Layer 4 of a small transformer language model trained on English Wikipedia (13 layers, counted from 0, width 128).
A neuron's activation on a vector x is SiLU(gate . x) times (in . x), where the dot is the dot product.

Input weights of the MLP neurons that the questions are about. A number n stands for (n - 500) times 0.00093.
n35 gate: 508,492,563,737,481,261,429,496,540,284,707,387,240,159,366,341,544,675,466,412,450,480,415,338,624,535,352,590,582,620,735,455,443,481,657,568,617,680,301,504,828,617,553,496,560,573,559,664,511,441,391,555,469,551,278,630,435,359,309,406,412,406,613,445,744,492,485,536,585,213,608,470,535,508,301,374,591,303,492,339,403,320,554,659,432,557,349,481,577,582,697,492,489,371,654,344,353,569,630,320,550,496,328,477,328,320,543,387,512,482,413,552,406,438,397,675,477,640,346,594,361,816,591,515,636,333,468,449
n55 gate: 472,603,565,492,391,608,684,537,430,554,541,427,620,352,475,594,245,450,578,646,357,570,280,540,457,464,442,508,353,596,685,457,713,567,345,375,370,472,354,500,603,367,681,607,538,365,569,390,675,394,351,579,484,116,333,576,673,610,339,662,417,788,520,696,608,363,452,554,328,625,380,524,552,618,532,663,717,647,717,512,455,341,667,653,516,437,556,528,564,442,516,588,356,395,516,781,597,392,421,443,536,465,573,428,374,519,524,395,788,577,469,232,608,580,646,244,696,363,312,814,218,585,598,448,686,291,455,399
n90 gate: 419,413,578,540,372,493,474,507,560,542,410,684,426,313,653,389,294,541,446,432,572,370,412,435,514,467,224,628,474,442,538,383,485,518,507,485,604,449,515,427,503,287,464,294,492,384,530,581,549,674,504,370,588,621,504,477,443,652,640,647,446,539,529,329,511,302,485,315,387,163,493,690,620,393,678,552,399,667,518,419,343,427,496,560,723,525,386,496,307,496,551,518,497,319,515,662,800,438,475,418,637,493,182,638,589,528,588,367,548,321,411,489,476,511,298,819,682,610,598,370,429,415,629,722,555,375,451,279
n121 gate: 488,468,569,599,592,361,374,426,447,355,582,609,400,406,284,582,414,623,406,252,472,573,504,290,581,764,521,166,601,380,508,290,344,303,821,703,403,726,420,321,667,372,767,575,504,235,464,500,434,492,632,447,657,516,441,554,395,472,422,492,539,728,605,609,479,572,544,517,504,324,544,661,516,447,722,451,634,472,402,456,709,500,457,336,849,669,540,647,528,427,508,496,542,383,218,198,492,397,528,525,622,578,609,508,532,515,229,596,411,406,481,504,515,428,425,625,532,323,452,407,407,284,484,301,773,572,663,400
n135 gate: 357,551,492,621,500,641,464,607,496,431,236,584,636,617,745,597,638,549,646,391,414,488,602,708,401,603,582,661,536,453,599,515,379,453,600,541,496,351,444,449,320,500,388,481,500,351,508,596,569,536,753,479,715,318,547,455,496,176,614,432,477,454,365,368,741,524,555,394,551,314,162,237,715,616,570,536,633,532,554,276,448,649,348,512,725,558,571,469,461,424,614,571,534,516,524,232,338,551,418,694,578,442,548,543,548,649,338,480,616,174,431,553,529,476,403,744,512,738,480,112,581,299,566,701,476,520,375,389
n141 gate: 488,767,369,705,629,671,556,456,592,431,403,350,357,516,428,607,492,355,645,365,411,568,328,181,379,422,641,394,413,664,786,462,483,400,221,549,504,224,299,383,321,355,300,701,496,372,623,480,568,223,429,503,449,716,434,193,414,567,500,677,407,307,539,357,605,504,371,439,562,508,430,738,531,698,395,726,261,436,423,425,387,484,411,604,515,477,437,403,605,545,426,637,445,733,383,565,563,461,434,479,512,321,176,473,373,405,344,429,476,454,309,519,525,675,504,523,520,472,356,448,374,305,504,426,630,476,472,406
n147 gate: 626,518,595,365,719,636,263,410,379,537,478,507,428,617,537,486,676,308,563,408,408,529,368,707,559,400,596,618,478,439,522,371,553,373,544,467,576,557,475,443,319,468,416,472,414,713,482,409,663,486,335,573,366,640,493,526,511,307,466,341,355,552,323,482,589,529,396,526,600,719,500,507,536,623,358,693,365,529,553,515,303,440,394,555,419,436,356,479,389,528,346,471,598,692,632,581,414,621,379,350,390,476,326,329,594,507,421,449,442,487,283,524,316,446,521,655,664,309,436,529,357,215,567,339,323,575,100,648
n153 gate: 533,482,408,486,529,522,566,685,264,605,481,566,497,230,537,624,596,329,426,354,511,555,381,640,472,392,466,444,537,486,341,591,508,482,805,545,401,554,435,460,472,602,660,564,628,403,755,277,521,412,312,371,627,239,468,489,326,317,531,482,596,577,544,734,530,442,406,668,482,656,662,620,443,547,665,361,599,474,507,511,402,783,621,404,426,707,754,684,633,374,507,543,572,438,507,585,399,389,614,516,375,360,562,374,661,441,551,311,613,392,412,462,574,568,578,323,381,388,643,617,268,638,624,410,583,666,467,460
n257 gate: 556,453,793,426,314,531,476,618,468,549,480,771,246,464,411,345,484,492,257,438,512,327,472,370,557,729,716,227,656,575,570,419,299,211,500,496,504,343,663,441,421,472,430,562,336,747,356,408,416,680,433,338,647,488,582,566,334,348,540,580,406,462,607,684,635,401,524,267,535,278,366,488,375,596,688,504,403,697,713,396,496,676,496,500,799,278,488,614,590,592,677,441,485,472,516,380,460,480,680,560,457,535,492,488,524,745,425,373,500,511,666,534,441,803,461,438,386,492,547,676,400,345,260,646,341,468,367,516
n280 gate: 630,364,686,754,504,500,703,454,236,191,487,416,472,440,568,325,768,526,463,680,636,500,359,339,701,467,234,609,315,392,496,367,430,656,344,336,626,648,383,467,623,450,520,438,660,628,357,437,504,450,550,459,353,621,496,478,478,386,401,471,648,448,542,567,204,513,384,410,620,529,512,480,554,857,368,496,822,669,467,525,698,310,615,521,435,320,558,467,545,440,508,488,708,659,355,238,354,421,471,515,574,387,576,859,382,629,550,454,752,315,532,428,307,773,344,259,537,467,673,416,565,531,602,612,421,400,538,780
n286 gate: 574,591,601,460,356,537,417,486,455,412,595,284,546,564,635,373,470,557,212,445,624,338,460,544,611,493,546,356,373,482,651,565,774,617,489,385,571,471,433,353,423,522,478,416,385,570,522,478,450,769,334,605,537,244,365,585,388,500,494,377,423,732,634,526,531,285,404,447,573,300,334,377,518,541,504,485,511,597,413,687,410,515,515,515,514,398,489,500,364,600,378,500,427,977,562,631,326,683,369,427,558,396,481,368,519,371,397,563,328,560,338,414,314,224,544,290,599,545,782,601,651,469,352,632,533,559,387,526
n350 gate: 272,606,496,598,339,463,592,343,390,602,551,637,476,492,706,665,635,479,496,468,289,441,537,615,388,488,279,300,508,488,388,708,648,508,446,462,746,386,401,299,504,612,476,321,260,578,463,562,635,571,484,478,591,529,602,448,457,596,377,500,419,711,417,408,776,165,693,240,533,603,381,762,459,575,206,571,622,412,686,654,496,296,358,792,480,597,475,566,676,373,492,603,317,625,721,609,640,394,602,408,443,392,309,226,325,508,257,425,467,511,420,468,427,676,378,504,414,231,741,629,452,605,738,426,504,648,555,318
n35 in: 575,566,492,364,321,652,583,583,424,623,511,579,529,492,401,438,363,397,565,540,419,500,426,659,652,504,604,500,609,496,453,551,409,537,614,550,662,659,436,374,599,762,544,335,411,467,383,402,424,511,511,420,594,276,529,329,418,757,452,549,603,428,399,523,642,261,805,689,677,545,582,744,397,391,633,447,390,889,343,410,448,777,415,523,661,485,504,730,700,583,407,585,423,504,633,555,545,511,253,430,665,547,549,271,568,572,418,612,508,676,609,698,639,544,518,474,622,687,600,560,598,390,507,737,616,429,439,519
n55 in: 496,529,803,522,608,555,530,704,591,446,783,384,479,656,686,485,591,99,496,624,276,212,556,437,460,481,508,334,413,701,624,713,622,544,447,427,590,507,287,456,429,444,380,416,276,655,444,398,547,556,381,450,354,504,434,387,516,583,490,440,353,514,474,349,538,283,526,304,448,388,511,420,526,635,397,519,678,530,785,383,448,378,386,393,339,496,340,463,489,759,433,377,528,459,663,624,478,400,555,467,489,381,342,286,211,406,489,384,526,635,471,619,701,589,537,292,493,455,618,462,486,610,391,589,489,530,458,459
n90 in: 675,365,639,549,621,402,512,542,554,672,504,729,453,419,512,318,263,578,408,507,489,454,168,504,614,428,500,493,442,686,452,526,464,414,677,610,508,556,607,519,471,447,388,489,516,414,554,289,489,638,439,426,447,686,493,468,310,527,371,561,455,658,630,366,222,378,534,367,571,344,489,734,560,481,380,654,396,515,485,201,606,624,511,418,541,612,310,787,312,397,697,474,554,252,545,683,913,617,489,473,507,529,160,594,515,438,591,519,580,414,378,354,599,447,455,630,655,546,696,339,437,339,537,515,344,443,515,397
n121 in: 567,612,540,523,368,570,627,482,349,705,320,586,466,600,226,412,468,584,565,331,681,611,201,628,708,453,645,402,326,675,463,451,690,508,468,157,374,662,480,481,444,527,565,531,532,600,484,512,718,791,559,538,677,386,261,480,586,480,450,555,423,349,425,385,379,414,449,605,198,438,523,519,450,571,349,520,540,508,389,394,624,388,619,404,297,354,266,570,543,598,558,197,493,378,577,454,508,659,508,462,477,436,366,465,709,413,691,512,618,500,424,492,475,500,703,596,232,402,589,298,530,682,328,387,453,242,245,653
n135 in: 632,459,698,411,365,530,576,570,557,581,596,440,184,477,576,500,466,527,208,533,326,127,507,500,493,507,434,406,341,369,903,678,603,585,530,519,519,467,417,362,578,335,537,640,516,493,440,523,749,322,582,383,481,466,382,707,402,731,596,579,703,460,538,325,430,594,534,628,571,324,548,665,659,859,585,625,485,382,647,523,507,392,374,327,507,459,492,407,530,294,619,463,532,673,340,445,511,638,489,447,651,438,470,500,587,326,638,485,489,656,420,500,559,418,297,375,463,466,333,519,489,595,412,537,290,545,404,391
n141 in: 694,481,554,395,587,447,377,440,616,453,207,389,402,290,504,645,399,625,481,373,459,794,564,579,496,401,332,227,458,652,377,533,420,470,689,626,385,763,626,719,316,770,668,425,606,165,554,419,383,561,473,534,443,389,613,381,683,396,506,458,549,320,401,427,563,576,413,582,575,648,644,556,492,404,556,365,330,492,582,404,550,609,286,516,675,545,527,387,606,361,485,254,306,485,455,590,614,470,642,659,459,673,600,545,719,298,401,595,209,438,404,639,426,436,485,746,504,561,481,415,522,484,556,621,439,420,434,557
n147 in: 500,493,625,320,328,514,468,448,629,409,623,592,490,439,643,555,486,518,363,593,389,407,545,524,507,430,540,650,365,430,423,432,604,510,646,518,578,420,549,406,527,359,452,451,219,524,489,702,547,315,616,728,663,440,601,478,522,375,407,755,580,255,592,404,580,609,321,645,399,651,448,417,559,660,563,621,403,479,352,543,376,434,500,803,359,424,616,668,455,626,405,412,367,677,385,731,402,521,510,350,642,336,468,538,379,554,367,507,425,497,298,707,356,353,396,576,661,310,493,400,490,377,600,531,412,373,428,352
n153 in: 351,277,525,465,423,563,393,559,604,569,504,652,598,622,464,514,313,518,634,282,639,636,623,797,551,176,485,514,511,475,316,661,381,465,539,729,507,451,659,283,634,525,490,333,387,542,568,553,429,514,521,660,383,475,535,540,541,421,554,511,535,469,440,364,456,447,307,365,413,546,651,628,538,461,514,618,317,450,517,486,408,622,458,746,438,306,415,437,608,466,461,647,430,390,448,614,472,675,378,742,559,387,642,717,621,439,472,440,706,430,260,351,647,482,659,645,482,691,531,382,394,560,483,525,440,563,504,397
n257 in: 585,529,578,685,460,500,324,606,432,606,458,381,288,417,403,583,289,515,600,554,300,481,416,478,208,393,303,636,560,456,408,475,815,754,418,359,559,369,489,460,255,614,341,380,443,744,485,667,525,429,504,621,519,611,329,612,435,452,534,352,362,681,341,671,572,470,526,473,412,566,346,662,314,504,387,258,414,478,579,496,462,361,308,628,406,511,496,357,573,504,566,507,524,407,369,681,489,434,366,359,605,554,400,569,366,415,294,559,485,437,597,567,596,423,612,601,632,703,661,537,461,410,378,522,570,739,214,548
n280 in: 524,528,703,539,504,480,427,504,369,426,533,585,458,263,239,727,365,751,145,543,476,545,301,556,438,300,508,302,273,484,542,368,530,472,252,558,476,532,597,504,549,476,520,611,496,433,520,245,496,751,208,475,500,500,536,592,730,321,595,456,480,570,572,451,422,460,252,686,512,332,659,426,702,593,615,622,451,472,622,585,675,337,781,529,500,267,516,695,727,473,747,544,417,682,393,264,516,234,449,525,685,667,649,703,383,628,400,343,544,475,648,415,411,631,516,579,460,452,341,581,597,593,363,341,500,516,369,597
n286 in: 464,475,752,521,518,475,518,375,790,401,584,418,401,649,399,535,373,478,493,497,710,684,606,563,555,472,537,448,410,422,437,490,549,381,522,687,529,472,372,394,396,703,437,95,467,454,564,514,548,378,631,491,696,422,525,233,478,525,391,632,640,490,589,676,511,763,461,654,774,557,504,517,556,625,321,672,500,608,344,518,361,823,633,249,441,503,614,574,408,503,518,475,443,543,468,364,525,468,297,434,556,652,657,475,314,449,574,318,511,400,614,599,543,303,479,563,613,429,395,453,500,571,441,429,603,461,565,514
n350 in: 578,462,619,408,531,341,405,153,715,717,620,480,478,393,670,614,329,444,295,466,469,496,547,450,511,193,299,651,386,411,524,636,319,396,579,452,528,438,390,550,530,637,534,465,258,458,622,669,759,700,360,708,735,469,431,492,785,445,454,606,431,515,645,453,400,332,411,673,431,621,508,534,508,327,454,638,449,488,496,547,551,712,512,528,359,477,453,539,515,274,407,407,349,590,635,297,519,287,631,538,565,878,575,554,445,651,465,418,272,426,690,560,475,430,496,572,535,602,558,776,542,479,732,299,469,558,512,504

Each question shows a token from some text and the vector x that enters the MLP there. A number n stands for (n - 500) times 0.0054.

" H": 494,431,606,552,492,486,664,357,494,361,501,499,514,521,497,404,526,599,674,578,473,501,503,553,496,526,368,480,496,534,461,472,456,513,430,419,410,437,513,468,416,454,551,571,551,449,444,474,590,476,457,736,523,498,498,531,515,528,642,490,458,484,412,463,570,498,616,528,500,492,483,496,446,487,561,423,572,437,483,553,514,510,514,496,409,480,618,484,413,502,468,426,498,449,504,627,452,458,477,536,495,525,403,524,583,549,357,502,553,616,442,504,597,545,414,524,497,431,465,534,408,420,558,470,525,530,554,554
The three highest activations, in order: n286, n35, n153

" ": 528,554,554,502,478,464,480,49,481,592,524,442,485,537,503,529,524,479,386,524,525,544,473,545,495,638,490,484,472,551,541,443,489,534,399,516,520,522,515,502,509,485,420,602,574,454,533,545,555,509,533,664,490,475,588,443,475,387,516,448,639,509,493,564,475,430,509,476,534,393,600,479,481,529,425,516,409,499,510,494,527,551,487,504,538,517,546,475,512,552,520,471,646,445,519,507,531,560,497,546,495,457,417,481,492,459,495,450,466,510,509,469,559,496,487,479,511,556,469,499,504,545,532,487,482,463,539,530
Which two neurons fire most, strongest first? n153, n55

" d": 532,479,581,308,533,502,476,408,525,496,560,585,494,535,477,408,492,467,462,444,440,463,557,485,606,708,600,460,492,474,641,502,539,455,512,474,495,449,526,473,407,557,432,420,523,538,561,568,533,513,480,634,611,540,426,413,492,441,680,572,499,549,443,590,492,475,568,422,323,541,467,469,596,514,525,414,485,529,438,518,527,574,581,380,559,499,473,530,489,377,515,445,460,456,494,441,500,469,459,546,554,417,490,513,601,542,593,501,493,530,516,514,479,452,534,355,357,499,411,470,588,514,491,413,527,468,581,583
Which of these neurons fires most? n121

" |\n": 452,568,441,497,579,582,485,463,600,476,443,413,537,519,485,479,506,588,636,576,470,656,573,529,530,341,496,486,500,564,559,507,571,481,316,585,492,418,507,582,442,528,489,491,588,558,550,405,605,442,437,418,605,514,401,395,686,401,583,571,505,620,498,544,521,639,538,474,572,348,460,554,494,506,444,470,508,510,516,438,466,440,454,516,425,494,418,511,583,466,549,460,637,618,499,444,550,482,505,604,551,526,550,334,413,478,397,502,549,684,555,543,603,544,540,527,436,528,563,431,485,507,539,494,497,497,535,507
The three highest activations, in order: n141, n90, n55

"v": 546,563,554,526,483,592,676,478,565,694,412,526,442,448,541,494,679,542,357,516,522,454,569,418,437,582,412,579,538,604,510,396,357,546,485,442,541,437,530,614,464,532,526,555,482,627,496,407,445,351,464,573,577,544,437,456,307,436,552,499,477,530,492,483,628,569,557,356,441,531,458,427,485,515,501,395,456,523,398,424,599,668,366,493,615,418,518,600,665,472,646,401,383,518,368,410,399,603,492,518,349,569,479,592,559,558,619,528,596,655,458,522,501,542,626,600,389,643,459,460,496,696,372,280,558,465,399,651
The most active neuron and its activation: n257, at about 0.48

"al": 603,489,563,436,586,544,340,536,531,625,594,556,507,581,459,557,459,465,422,552,613,575,591,641,230,464,709,601,551,535,483,564,450,572,373,368,469,452,477,503,615,443,453,646,469,592,575,521,512,593,530,571,499,526,440,629,625,503,610,555,543,413,425,388,521,530,649,530,408,441,515,525,520,564,514,396,366,516,512,469,383,628,462,467,492,377,430,654,533,439,391,486,455,527,678,558,574,477,625,538,476,526,402,501,521,421,417,534,498,455,514,412,524,602,462,367,492,602,387,445,523,432,535,425,415,592,363,495
Which two neurons fire most, strongest first? n257, n286

" L": 513,508,419,503,468,434,557,466,473,477,523,559,512,468,528,351,527,464,576,529,480,534,501,459,561,509,470,487,539,512,487,486,449,580,422,456,429,498,507,498,410,484,483,459,478,550,461,488,402,503,567,719,522,542,476,435,451,480,666,530,529,459,441,473,555,579,449,486,480,495,601,417,362,529,447,602,460,468,474,446,451,480,588,466,535,470,571,436,481,419,423,497,474,560,508,679,471,459,412,523,572,608,494,555,629,522,417,474,630,552,435,559,670,563,497,516,459,607,417,491,433,491,442,618,434,551,526,482
Which of these neurons fires most? n350

"ge": 524,447,260,603,474,724,380,386,639,530,441,389,520,499,438,570,406,475,557,577,536,318,384,464,423,515,377,413,539,431,433,549,391,535,482,555,576,498,445,541,438,513,453,655,394,395,457,292,586,562,467,580,472,473,467,402,330,729,616,327,402,451,375,487,370,464,416,496,552,489,511,506,484,644,454,415,407,509,414,356,471,404,326,385,543,497,450,390,450,437,522,483,444,493,418,639,478,537,552,516,439,483,443,542,447,461,550,598,509,644,582,488,518,486,471,544,462,522,412,526,529,438,606,484,587,479,504,442
Which of these neurons fires most? n141

"7": 576,548,548,605,528,556,725,341,515,529,537,568,424,450,514,678,644,530,581,547,398,511,459,537,481,304,586,488,564,493,392,551,480,424,502,350,414,361,517,481,672,574,486,564,502,449,543,533,227,563,480,554,530,417,474,425,533,538,597,616,384,523,419,484,397,581,414,525,459,494,516,426,700,401,489,622,464,504,488,376,525,506,508,477,471,429,442,492,455,621,538,510,575,482,607,577,429,537,447,517,578,385,427,460,482,497,441,636,490,573,507,518,575,427,483,341,516,491,313,475,553,291,501,520,422,491,391,375
The three highest activations, in order: n147, n55, n257

"am": 564,586,424,462,472,474,561,454,479,536,511,435,526,443,459,505,544,553,471,564,559,482,650,637,522,541,707,608,500,780,491,513,588,527,614,620,416,512,464,419,446,354,590,473,478,462,519,423,300,377,592,594,296,555,755,411,429,579,603,657,509,595,493,497,393,569,556,546,544,581,475,438,442,545,587,385,486,498,633,608,502,567,489,373,468,506,448,526,230,410,398,422,431,470,409,518,520,568,629,507,478,506,594,400,527,401,399,532,519,511,474,584,564,263,557,502,454,511,520,490,598,354,561,459,415,434,404,498
The three highest activations, in order: n280, n350, n257

"3": 580,528,613,593,634,575,501,244,617,455,430,571,366,363,552,631,523,579,428,560,393,504,378,467,576,399,503,485,529,524,509,562,566,407,529,483,506,342,527,543,651,479,449,514,583,482,533,504,332,376,516,568,587,436,628,505,437,408,572,522,484,503,395,518,483,605,509,469,519,465,434,512,522,635,432,514,406,532,471,437,481,615,496,386,426,464,509,476,533,677,531,540,635,542,419,486,519,534,458,538,567,265,443,526,503,582,530,524,561,502,569,564,524,370,553,441,541,509,414,465,588,605,495,442,467,498,465,491
The three highest activations, in order: n135, n280, n350

"r": 564,622,485,430,466,459,495,425,503,491,399,476,546,449,349,503,463,583,513,478,527,524,445,385,408,529,638,537,578,773,630,399,309,480,431,543,400,415,422,459,322,545,477,492,303,608,506,412,223,442,475,585,517,588,489,516,417,473,565,516,592,453,517,581,494,426,573,626,543,540,528,598,463,467,465,539,545,536,505,478,507,393,483,479,522,711,439,513,805,526,528,585,456,425,555,529,523,361,617,455,465,375,427,424,584,496,467,426,555,547,397,445,708,453,490,444,514,564,617,521,521,544,603,415,617,532,438,579
Which of these neurons fires most? n35

" and": 541,554,565,551,448,538,413,674,348,557,454,538,558,574,548,571,437,446,516,576,500,517,497,682,424,491,430,387,537,441,490,392,632,508,506,430,470,517,536,366,597,482,491,498,460,478,498,467,384,539,506,485,521,466,515,484,483,691,649,480,559,543,486,461,606,498,495,465,524,638,678,523,434,590,547,467,592,525,485,479,591,513,486,614,671,436,487,571,599,549,610,478,434,500,422,553,485,501,436,584,514,556,561,451,453,451,422,452,607,521,574,547,631,627,517,512,437,535,482,557,562,492,608,437,495,490,462,532
Which of these neurons fires most? n153

"ing": 459,524,503,582,432,546,393,468,528,518,385,467,477,537,714,499,434,465,578,504,546,469,470,369,398,438,472,635,435,478,442,452,573,581,648,315,477,541,463,524,632,602,618,610,424,496,479,485,440,693,481,477,589,520,634,551,550,460,656,428,568,529,465,512,542,519,369,455,391,448,466,523,413,692,417,429,459,496,708,535,430,452,551,692,401,468,434,424,487,567,477,455,468,593,664,548,639,417,565,514,547,540,553,462,587,463,702,536,438,566,594,534,549,477,601,497,464,576,569,600,667,529,607,439,474,493,546,393
Which of these neurons fires most? n350

"ric": 458,677,528,529,519,693,509,475,686,622,269,476,608,304,581,424,653,600,540,661,637,471,522,647,375,496,397,504,508,528,547,660,486,514,457,320,526,535,470,448,470,548,525,486,626,368,327,485,516,625,471,527,536,537,644,511,522,650,599,598,371,504,557,404,433,410,582,398,616,554,510,488,494,467,491,464,343,636,385,372,504,552,526,500,471,580,507,541,606,442,526,396,533,454,670,514,561,452,600,492,328,533,443,561,444,495,487,510,557,520,526,553,480,465,491,577,553,440,302,671,565,512,546,434,513,528,446,429
Which of these neurons fires most? n350

" |": 503,607,469,543,551,438,520,494,533,638,518,533,440,503,526,595,511,481,482,565,463,525,520,553,503,404,664,558,456,497,386,488,583,515,546,473,384,472,465,517,479,548,508,477,451,549,423,535,465,530,463,559,399,507,447,521,645,474,528,504,503,547,518,433,516,570,422,501,516,471,465,576,539,500,479,559,472,518,478,520,528,474,501,489,319,485,548,335,565,469,447,571,212,422,524,485,591,536,455,606,609,314,551,466,531,459,436,541,528,584,546,455,616,477,483,309,533,505,350,482,560,405,576,445,511,486,543,496
The most active neuron and its activation: n55, at about 0.18

"y": 495,399,484,446,554,455,306,391,452,628,413,493,596,306,521,605,517,541,552,410,570,421,509,465,437,449,346,523,596,588,595,572,579,569,486,547,490,493,481,435,525,418,611,590,465,436,435,528,510,369,497,650,619,536,588,524,668,559,579,487,368,586,691,524,418,469,578,571,558,477,606,503,547,385,384,615,373,461,649,348,524,398,504,563,536,534,396,521,359,429,554,520,452,536,585,389,530,388,581,505,495,706,525,385,559,444,540,548,487,589,534,618,546,519,515,509,587,564,424,560,602,467,496,546,496,392,584,529
Which of these neurons fires most? n350

"er": 454,415,495,551,606,486,392,453,631,449,499,350,463,668,378,475,555,520,572,424,608,516,441,435,432,391,526,564,479,598,612,567,607,574,340,560,558,470,524,635,583,649,494,412,372,365,662,494,365,499,458,581,477,499,468,440,479,569,553,663,572,426,480,610,478,428,575,545,500,462,440,482,521,314,460,490,401,563,581,373,505,546,520,376,514,534,511,503,613,388,520,661,282,553,450,619,453,552,552,510,471,469,671,402,573,549,455,685,460,610,442,410,604,387,498,458,460,500,408,644,576,495,621,572,418,452,358,541
Which two neurons fire most, strongest first? n141, n286

" the": 573,562,562,464,461,379,551,672,503,562,434,493,462,492,455,486,433,534,461,470,446,501,562,500,468,381,634,485,452,608,475,465,543,519,567,653,496,431,471,524,531,491,454,494,598,263,457,510,531,393,525,476,515,545,486,508,464,386,617,552,567,568,464,499,497,439,453,557,505,683,630,478,547,446,412,625,455,506,466,598,530,559,520,412,560,500,568,534,415,440,486,359,443,461,400,509,386,507,548,608,543,512,437,561,461,583,458,676,403,535,495,496,650,432,535,539,520,667,457,432,500,562,582,547,534,584,511,530
Which of these neurons fires most? n153

"x": 417,550,386,464,586,470,580,552,514,421,568,350,560,533,546,439,553,493,496,427,647,477,426,347,507,627,478,405,478,564,463,477,587,603,516,508,479,443,556,554,605,508,545,534,464,390,488,387,419,497,469,566,524,428,534,518,396,493,592,455,409,379,402,572,536,624,419,617,505,380,622,301,536,462,552,328,525,640,440,480,481,518,433,567,507,600,432,365,529,372,403,585,572,563,569,433,694,459,423,533,491,424,429,499,618,561,589,555,580,634,479,375,625,587,554,367,565,502,521,280,554,592,394,589,634,496,449,421
Which two neurons fire most, strongest first? n350, n147

",": 469,522,489,465,478,586,538,682,482,612,481,515,525,596,532,642,451,608,431,502,462,507,541,562,522,410,410,439,528,510,481,452,486,614,461,508,524,528,394,518,486,468,594,365,479,530,598,557,494,577,461,537,471,470,562,393,731,467,618,526,494,521,535,520,499,509,450,513,582,420,546,491,616,525,561,474,600,583,650,409,447,554,502,489,505,448,593,550,612,584,539,408,473,523,426,451,437,496,531,608,540,510,479,559,583,450,441,402,520,609,588,519,528,558,398,625,438,430,530,496,506,414,563,511,480,489,533,607
Which two neurons fire most, strongest first? n280, n153

"5": 547,540,522,593,533,533,582,374,528,589,561,605,399,399,529,727,607,520,510,513,376,609,507,505,459,263,671,489,580,457,474,542,579,370,423,366,513,397,560,504,580,546,439,521,501,466,547,493,270,571,480,567,471,539,585,418,574,541,626,640,352,502,505,501,485,619,387,490,484,581,537,455,643,485,455,701,466,500,470,506,486,500,503,534,505,478,471,472,443,622,579,633,541,480,469,561,515,541,453,521,549,298,506,507,517,503,432,627,557,576,543,553,541,386,492,497,543,438,334,472,508,459,451,451,410,499,416,498
Which of these neurons fires most? n147

" her": 594,403,519,449,394,402,656,454,456,582,336,546,450,569,492,527,537,461,518,534,485,529,490,387,391,447,510,499,519,542,643,547,600,473,498,541,405,523,643,503,546,490,532,634,518,470,580,608,590,602,564,531,522,436,463,420,480,303,640,602,434,619,394,571,586,435,554,500,593,461,589,575,583,583,470,443,567,466,504,455,470,407,642,666,427,408,572,474,418,376,487,544,400,462,474,564,383,407,469,534,488,524,498,554,426,608,469,603,447,683,513,377,752,477,505,590,552,672,572,418,476,516,427,491,470,475,541,484
Which of these neurons fires most? n135

"ag": 442,505,454,469,431,401,266,487,664,671,478,461,491,412,425,472,536,630,394,498,513,481,477,545,357,684,547,750,441,573,606,496,552,491,557,388,455,365,509,750,492,488,460,454,481,591,418,489,517,548,472,569,529,438,722,428,546,662,616,477,443,624,527,462,430,633,497,603,376,509,435,469,587,540,384,510,675,531,511,563,538,572,443,325,467,357,456,463,598,415,427,480,562,462,482,664,560,474,560,493,490,490,538,430,504,339,534,440,408,457,505,522,615,508,571,515,430,454,435,542,431,473,638,510,477,537,585,482
Which of these neurons fires most? n35

"0": 573,695,525,578,618,536,479,382,542,483,381,527,348,473,545,567,544,568,499,463,444,590,382,568,589,445,449,390,591,567,456,533,643,397,555,613,493,404,637,529,514,512,442,633,652,532,481,433,333,320,461,571,551,457,567,531,364,273,549,437,635,498,497,488,506,536,473,314,496,485,561,619,541,539,450,380,451,561,456,376,505,522,455,449,479,401,453,500,461,669,534,412,618,412,596,570,492,514,494,518,462,340,435,562,593,386,495,467,650,573,414,512,477,212,536,490,592,606,497,457,451,451,679,519,540,522,413,474
The three highest activations, in order: n141, n153, n350

"ies": 435,475,370,495,412,690,412,485,478,398,636,525,514,435,485,636,390,454,578,443,589,432,503,514,396,543,380,592,488,578,606,482,468,536,530,429,524,552,738,551,508,311,531,517,457,488,392,611,569,599,466,569,611,396,544,564,576,443,659,438,329,506,435,498,412,351,317,558,547,433,436,536,514,382,565,574,368,469,537,590,466,471,451,530,562,503,454,491,551,418,539,576,421,493,453,612,395,473,436,540,470,585,643,464,546,418,554,533,508,511,497,454,580,313,539,545,579,512,509,459,469,399,532,432,424,444,629,487
Which of these neurons fires most? n35

"8": 648,581,506,588,529,532,632,387,593,551,549,553,395,486,545,650,590,508,547,494,366,542,494,550,498,319,588,478,562,420,351,568,524,399,475,399,401,365,525,492,618,614,519,549,424,419,543,543,253,600,487,599,514,440,458,417,643,596,593,553,431,500,504,481,458,610,366,560,412,532,504,381,673,329,469,667,496,504,477,363,498,525,528,508,494,440,439,519,500,625,508,515,587,518,564,575,458,529,448,513,599,376,476,447,517,472,446,659,441,559,502,490,590,445,512,421,534,502,294,443,581,342,553,510,436,481,402,396
The three highest activations, in order: n147, n141, n257

"s": 471,504,521,454,411,573,562,392,438,435,547,535,448,500,553,558,482,623,468,437,553,382,477,513,411,568,511,549,398,627,472,526,519,508,404,592,452,448,614,543,540,511,344,500,367,566,404,694,558,370,423,530,622,498,501,529,628,432,673,482,342,460,545,532,574,514,636,484,523,439,485,600,429,455,555,565,475,544,679,466,480,615,444,500,456,530,480,534,679,523,597,637,388,440,393,763,546,388,532,532,511,447,517,412,580,460,524,501,561,530,499,551,509,561,507,552,489,534,525,630,605,556,491,473,419,557,632,477
The most active neuron and its activation: n257, at about 0.66

" wh": 504,309,517,476,360,542,608,474,577,596,503,517,551,633,617,471,488,246,453,697,589,531,495,463,431,506,411,469,557,387,444,578,581,611,437,512,502,358,612,371,522,572,472,440,543,515,630,558,630,449,514,484,485,505,501,594,496,576,615,578,463,563,473,592,567,516,685,655,509,542,536,360,502,404,631,273,569,422,531,608,515,537,573,396,351,457,575,584,463,574,553,426,440,406,342,513,521,436,466,533,585,521,416,368,502,387,293,528,534,482,460,618,514,360,551,413,454,633,534,557,581,435,556,464,424,529,627,445
The most active neuron and its activation: n280, at about 0.28

"n": 477,669,530,570,497,474,523,497,355,419,617,483,421,438,444,347,520,446,471,525,481,510,437,445,481,531,639,409,579,714,494,481,698,529,504,591,519,526,413,504,443,400,441,496,401,496,518,508,533,460,533,621,470,563,482,445,770,552,546,641,531,439,555,479,490,298,593,635,598,542,427,610,402,446,485,412,589,414,540,627,472,617,659,415,425,468,376,470,520,536,435,456,459,491,445,305,509,385,418,522,432,612,333,499,665,392,419,534,617,625,445,505,536,519,502,364,485,590,566,505,603,634,267,309,500,505,543,399
Which of these neurons fires most? n55